Layer 8 of a small transformer language model trained on English Wikipedia (12 layers, counted from 0, width 128). Numbers have three digits each and are written without spaces.
A neuron's activation on a vector x is GELU(gate . x) times (in . x), where the dot is the dot product.

Input weights of the MLP neurons that the questions are about. A number n stands for (n - 500) times 0.0014.
n167 gate: 611544340504512343432504236541540273403659423703428424552504500500427302492355371262595306639404375358332245634756682710331407496790608643516468612622380609267648675727520496601691484568439476500427448400324320265433586385376619411626488557681732468585560816291580504568408640468338528561326476380252476329682451346464286365323636496460331805516567536732480424608460577504617409613492
n198 gate: 331492573379571333564440417554637412656305367436341840439367584718314390736797523409228485638534394652673519444288431414434496436462440725413241395599620430387409384624481609363436586421500564531473614470492269605467751474523433664577530489466673422428583393561417504542365462198652580401355527542526264477473634742424523666489398606231391584531488421370579326428526346742397530344636
n231 gate: 458546329393553600542325416403435492500716508447397427615600800446481419488665841692466685504584615700534419556376446590612542451650531477508315428423523307603531489457295477677205306584535473527389439553317375508579593425348643164794508335389496670439649384404489436603451584458669473431315408802710427405665453587554565247469450431708622554458504527581393389416239620690508595742622
n326 gate: 455534314578366515204455407523714678447578568429526485605391342648402594575575500632541485565578286342414375320515232441558692344616425359593689500810649442425317697342534571402419623448643451599560470519690649362540687456452533447318463462669481507519597347526748545545556478632168338357545767530545428660534580430413455287448769632256423329553457313576347627567337561553451585541519
n355 gate: 386275635337261533369549533657484479135597377638545606574446525517451484755405377426492415550468365624634483721404438464520730160521647492374562142405537341512447545647529305335557280231681676645521533419650438443580560512488786723591451356676446557447492805652537463463516582492426603599467360627675900593426355569414467542422582574613479802248373471562476615288350517268364650479431
n456 gate: 535426454438783520422414578678461492421706539469300664367803662555720591516461473610419539568554268622449496442550583388469359608830523682426216290476574720492375644311449270409508403633532586500681571512727448531454546461270365239559628535457532519535325385480328562563616590445406472201409347602578512434358583608441602229629570653566222659690318477472765661340581639659673450441492
n506 gate: 423537353485551692430393353769759672222507367277478452663545385635515615545363559530325398590617559623562422616739332613525381489426463591691374584630603489588493383591377629511745709592601478507263678551508647438565302657463569444261379704400560442478404647474633438559595526534303444292470585422364571438526515467478207669522489426416618796373450456646279622681522567429485442563382
n605 gate: 367462264613525525332442287597550415412458483483546747148610420564546192761496609462483298419429366572604542545792449739467374417555467807254470275322550614588366562638449629568637558729432312500529538475406466587615733521442380563725471336743432314454450619244601450399670604403584496412677395282738403388403593368538639479651487281711250572428626371559575710542678372453193202462500
n632 gate: 565263627484233549492488455372623677590500594443574402541303311475475574541287349426355444388589389521638241476504595319508787456729639375382475553343516536630374350383702472788371431541356549483598545646425533597480640460634633397397374627623251673271337809471631512680496512743545615746352623545626459431258562733406295508214541541286382392723563415421463541671072628384471456574451
n636 gate: 637346532431476606585330266315472418565436533395411532650349594697027386398578325655508424430440256631326701500524459416647549685472618589569627702619488587338504750504397302623420585427426601669553463480471612407384508444536396836364520819500389328451634500663472411533573196549337639422496675415383782488484541660549794760500460467376416533340319273508427760492460232640647540500427
n167 in: 408522316694320398398311346554584647394364473430814549557487482674371256806340354301600461513820522580535358457400665687267407635420513644579531377567211539720443286672634447438552360469585540415580593399226329377318750609566517451348658278571540688597394634677504719372574676375500540775251531284878504399376330574238394608209636287443586576179541526657658681566570451487420413651650
n198 in: 356588489732439645599527439515584184519443370489477492439784827674504550892657401615387492469386619519242642455530539398411504504511588390424208576573530437504538553441392640442447371447435572411335852610496294508470541417428297562759595392618349372374397368550492519481322374365512646327727542355489585659477485421542627547397576611417563608735579451330211462370674496659450383665439
n231 in: 659514395599659344509303500533382457647622699430533566311372671304552282324438524325454467284893595490631638384370462426242718313528594435364571505924448482429387682423347552814346204519495509304538656505212486706635592556317444686552580509396529728543406564476604683500252476409495813396619188835476795346742859379415566620500721201369354251376534636304439212462472198352353668638575
n326 in: 277568446619572615351563411414726341487487411740674555483675560487615585081598441568170287621723470342492380596487354421343594332457856601504547352440525273703487525273466331487584728458675131565381496412690604378475562475390567577625517671458453328726246433479377066619399301466457666470616798466623688546594358374543641431538525457555618633543460678418407721551701491659415521470644
n355 in: 297316484521504466462500479517156593429454769604525332680597344598159306403534559492384397266429559314479335512471551644639571674672467193442407567428583297609446380513411650466475363625441429475647508799734726171681463256542702631716575690387674562550592522676286429492533325496622449538513370395442660442820581620778618487508542508396517712343218558436655508341297696330513289500421
n456 in: 627467680504373488562660397375500546463631500549232302595442492504504521537570583657618821433537587529607583545484558553371624357335640529475458438446709384578591704237650086467565525414458525672595723361383597516557528378521484442404459301277835402666340132413483316595480632621421475575691806244516691537467479496210641450290303347337398375383812677655595640409553676312326390467521
n506 in: 623516446368559452652301321581504331564528500421444560408681649569384207444432592572421516545544648576750468618351496445633432397496432449779500881516651531659580460545508603359658313452621620443304708460537577377331410543294331782601583383324573421436440433532748413392500548750641396375472512548508339575500472583448147476636420311366652516448334500593611340671670172358576678355870
n605 in: 670645658377491320351343386336408323408604632278597575575562681349421579248487496654491509669400491518391544323483349401457355261065491400605588635553748338531461461568753439473478500587407623558614588561255768513513444612587699606371748319856464253425295583838654483364818837487443487403407377487421628491341478643429654504404548496379374616566200421589487465351192602753861530526622
n632 in: 568468637354813807294468318795422435628391408704198641678188348412394721642587486697558487644364541495518574339464671504576491459770413667350362386320450376536701455547602554610207727605597505542491541369449579654504665428645383611348582721418565383518368136276450418235405127758500541652762656619769422405270667514399399756368509523468462773339453577523368185482216505329596681468368
n636 in: 466639660711668602513264479158390432593609500471411437589491543761534453453559597589517558586563458466450666400405649396257966617508361471824751576607513644458542291457585345692241198340568534367720428429539547433421339387445358675175328419618479638445622562458233710665513567662436356551483771183256496617364449517538517590597593305350248504615456428530795517420504659423470450390513

Each question shows a token from some text and the vector x that enters the MLP there. A number n stands for (n - 500) times 0.0075.

" s": 372621569599489572469533581661394604331479421249601761485646372512346704481409442494499457527420374373599455380437372450647384402356425573525516428394443769306499503544566424418579322492416627414539567647519737575503441661550719610510569363524463491523440342164408449376566815366686464424665682491374653553449492556605428584398616557566553382399378515493612369561635525691512660489406
The neuron with the highest activation: n605

" 3": 509603645644418543342508602511553425557362455766388440522617354381466488655441448583781627623424517480541493576218383489534523494563433477646410603555603581303552360672497419637474476518416426510388567617555429556680322515701430638352533306594519666622358343480397431557492546311634586329624659600239660663565281407531508434479548449434549443334445487368590322601664593481435480474374
The neuron with the highest activation: n167

"ang": 403675607679685420443682618482380368434500609569695368404713340390403353493603411521559539291622473603542522440597443540444558582443786485634511646387544658506506281625505446470237621392404715537458483611560586437569285558365415556419567429536520370356475285454310490457333594425695607725542592485569476460748332337497554380398451647364544591492489553454597434514636582443428438387600
The neuron with the highest activation: n231

"an": 433684601523516572537637546699517507537333386729711574517585448433352612600272383668505458455568492685597541227548580455389417466484563455456484650206471666348642260403663533513408650392519451553503610770644374519467316573585612527449533546478673404419563422348569428530515658324662511604423584590528326601492276353464604479347453631456498416427587634505342327449432474567432493456224
The two highest activations, in order: n632, n198

" S": 457563479575464503401515554730384668457253385491550546347469421426386465432417450487561565714531581381703400613545393420550459434570365540497475509578676695436697369524483408569536403400383552479534507635531532595654520655553446560410544595605512541454510098373418481554349716423551490452439605466554552545439282347448738554489489543512603524565350443347549361441642568459602665465577
The neuron with the highest activation: n355

"ec": 407626537529536470395538319582541395494557375405605555417377415467247510530451518522696412451530514338377277397382341369632476373427540494457380601366572612268474355552589383326338423498339731308413589633675584651747302643309588707569613477430475610519567635289404489521617698476730393547458484570422711659490590421569463540439628705483481613518565487677535285512602597736611562483384
The two highest activations, in order: n355, n198

" from": 571566499722400504143619546587372659355521445461642507296523554608350325392484502612608524702558598234475337644356444444658455385722581432326501541580621528318647507689557506523528589531374554503295611548530454444581396632492327635469494618586463394517474292372443545563456564457578584474520682491597299527490392332574532400440516675349525400583601499442560424633497540485499669419535
The neuron with the highest activation: n326

"ur": 435591657633429278522577450453347516585329462347595321481490529516401465619604470607518470505666667571715523442310403661511330437481617535435469516293538634528591352493505535484545405588337535520388454644588457238334412624533558842259560651490653514397550294392471421487634780534611506522472474606636521483581355463546470419369464539327531542441706538449427319520551622529398686530401
Which three neurons fire most, strongest first? n506, n636, n326

"z": 466683556703527454606488588484380488431175362594634525638643340574404662521334394788517389536571502512561615523535283486425428395300522447581641579180602674475478270365632570430612645472577634510447486476589547438404371642605571548428612467661393490482608359370342428522474790508547463462606550598624391427474533259684570424416437509556534470535434337284731436479593637504427527450431
The neuron with the highest activation: n605

" o": 457625611586466391460595656500421478464203646520601567384465479425405627448365260469691671698634475483491441653476428671584406579509563407505452445437501730300420436436518434405259484677411642440529596588561526446545356508440425695497653527332508614386711132486447512632563679471544574444655531560430466534463349399654680378495447512414645428452585652534479349448523461440522610449505
Which neuron fires most, and how strongly? n326, at about 0.28

" C": 461605613662456447630494536631599623469510409633580381440588421429268592507463371521671707580577522362391394465260565565446483565418544296436566573577720544497606472374533517526482446674474543574352512650521550523324426708425536521466556672588419517484492145424457408757480657382474404341462416498418532549468392431677723468405588561343643331424446418455639287513601626439444512488443
Which neuron fires most, and how strongly? n632, at about 0.31

" the": 368668539488464440064475544590418545531536458543678482483595464467196492500535419530623507761546620441490398437530441485424576388495597512455484602519751652414529448607634626576459431531318470403487492648536500375548341625550422623529470538601398434397523245367373443586414542497519640552593553573577501394476214326544616467485509667275589482539513557504618406497564700613479677486408
The neuron with the highest activation: n326

"er": 579592566621622390326554626404527618351459476622713547382387399427220587494640320535594534444503559445419356584332588182354525355465520488521563507555821590459467290884612564473559463495441687616441673567458541724556518535556462574294507594508440380491541314518440430447396601582603468441586477428609512407536421419388510339396563520455593455618608549351610422598547590623574444276442
Which neuron fires most, and how strongly? n632, at about 1.2

"d": 415536687573647345613478509465265464524445785723683454497639443487409517417641421490539465517498488512501547633462419378338558621542612418566373457521494682401672368461497524547388342635360673436383548700560427361683274663446398398428547590542525484385397265353423433613405687549711490517628574572494491515686287444661419353377473516564643565349579483587580579378565454585516608386220
The neuron with the highest activation: n167

"al": 568614680483633603455415353423427591433321601813542506506597441520333514624621215666587319643414553390737364578346514430446357506365630317532520537376437790390518418524529554614586429542353650561409582409380419426496489505547604507395553680536516453355491412539317273633563664558545372610610585366693338485385210558637582468516608415408424396469476422416600432674585690556588465408484
The two highest activations, in order: n632, n636

" of": 522620626670444521289564695579340608636433567686495591631470439613350484422496184653586490538567614403666332522276516569323564312407650446278627609447444665484562529537439327504468491540518364537351447538498508567622394561614411640469661592532585412583546438378536341533381641617549490423573654640585334495521269477497335434217599669397314237575573512483671266592524640575398443413432
Which neuron fires most, and how strongly? n632, at about 6.9

"re": 399581492679486552426636507471394434487277430543565399542489313482308484582456405642568538425469525426593404460408577455311588352587624484456310473524562468500601386754568541499502545621356677546206436550431608680457183505554434671261555735591367607498406441441398364447515750463583405611331465525653356463459513579563480577313579321674646579445526571467682255640563683630610444592419
The neuron with the highest activation: n632

" R": 517448599602291654455667407484365620552449501518694512324508446501474488612411413481412467531377416585684470464394578464417439505460544402382347529350474547195457296477429480558645568418297477528347427622595490605386355764668560537485649625458552450455394230397552515552760740534593413607395426543554462522452416430654736712322507582549639306502439471687569501470645575493589636499410
Which neuron fires most, and how strongly? n636, at about 0.49

"\n": 519682560475452500312634555624382761535281371611686493346604469182283377554571400600544529706572639425307540590509499529487563492436479502472400521523602635468449514467547544565660326343510531526267496605675523590647523546584420553513543506640512526471529313450261373516419637539675510428714606403441353541480258181475389448457587484435508376556588426573396685426385636592553582495657
Which neuron fires most, and how strongly? n326, at about 2.6

"ed": 417569686542481467512446591443530452416318457589558616433555489347417643430481438564459276640560350461380536418459432467590506449410759474419602572347373634330660433554672604399468370461510715490303549548631753581529318593257592522441532535393433568366434289258425492502459629361642333628614532435633617537489445334531456327517664788480694534654706615458570582577677579493420385430494
Which neuron fires most, and how strongly? n167, at about 0.22

"'s": 478619576558644422183536652622374567379412455602674532406527444352245470566599344564584637686548531317501473539382557533574650388441531353484539430500782593373636419641517547515508528538325506452393552611524543382512434708515524590605548637544472472465524212405460378753484519485566524474674599512570515487563247277555615413539430503366484317555405503399488505563458579539413628459466
The neuron with the highest activation: n326

" In": 361611450651435528250518289521385694432296532580623445404489500412379355362433450638671592821509546330571346678499473552602492408510379474358391524457529640370555504603620373601602456410487508443397527664603475481665423471680443577453390584695353534516488279465456394543319713461620573535372612590461587627429298303585600475565537661453761450394449560389512329560597605512474589424611
Which three neurons fire most, strongest first? n326, n355, n231

"ess": 457564624600495586391579576443478501528364638535672412440515400470249382644696226737618435661500379422465497465398449528497495440328606370579565464465603617426733373601404503524537432414576513430529551565468566320508555623524525591352686579624438533338581339258396355568366721709464463373688629433677419264590358317681598326598551595495454374521641465498503430587587431717457608293455
The two highest activations, in order: n326, n636

"t": 555536640600646646226527562476534528431365682543760402465596471428254280531680326583651594540521528394520571558347336288560505510324574392459659430552566623310626464635384541457391575622486481523413526707497594476544497756481521623316579529580369462457388319328511520754370709586467558352468475567402473359551461284485633443461572697375436491474532418442455402595591506496649586339448
Which neuron fires most, and how strongly? n326, at about 1.3

" his": 490585563545600350181596522493291462394389441487714588476470559430331434432573412591529534724568531366592375626408546626565604357537433392422424566552761492521442445692547504601382470536383504405361577571561641391611459587467436692455635636545456485334622260367495391637371448492651549659605532453525551575538220273633783439478413551464482506640404503388594448467590562448427564435433
Which three neurons fire most, strongest first? n355, n198, n167

" P": 425465708574417464407435619528484463525352445637652495414590466499449441499467503507658636611480504452572438596507491514531499589519636353414438555429658566279476446358511372583512622567302622455513597597498434577533408706572503628410642577504640443442373044388441419581556655504494461438468458517514424528431259387568724494391443655432724426550537452667520390488499569597523529534375
Which three neurons fire most, strongest first? n456, n231, n636

" m": 472639587469410359421526610381533547324510424549537627437478456468405521344433427483622540419470391405440422525275366597581562478406588505423460347567585788375599388502492591276452578496446651665551642616438554593507433679381696610625599530506398703401470202376378419351437728428627591570684509442709538434488583347593669483455550540334502543607636379426526447545771649772435361431424
The neuron with the highest activation: n198

" O": 534618445558419425288566510502336555435311572464688493424460533403338425494379432584633667719648604381605417663518443530478520456581458345489484487491723712402614492700496303608491406570255532471493556574536478667617432516541403613549707556498534625458621176399391439513509683460506573595423544529319355609383296322583688440436452473478686485601424581408460367427582597467496547441578
The neuron with the highest activation: n326

" re": 461667507591399542518748572512492392353476553536646472281502365471238526534467416573498493531448447464533420434393319620674421495373416401333332385603559683305537463641228528327639570488361579519464382690382527472629491652609569730576426555610451615660434262508291370589312847643623502591414428473519588523553571450486468446544496525319458476531570665665563475561650601540459573421471
The neuron with the highest activation: n355

"a": 476535464481438461357583701484440588417411283533841489481598214331439610380519337591573490520488495507505513344444392472577566501528755367529446554555632570346684472752328466471393492498442640518399268643493417574630454506410555692506627615598425518291606495434394448468494812413500408437524488597737419608481466295347623469558566717436731542559660417422551331581574505485365581266210
The neuron with the highest activation: n506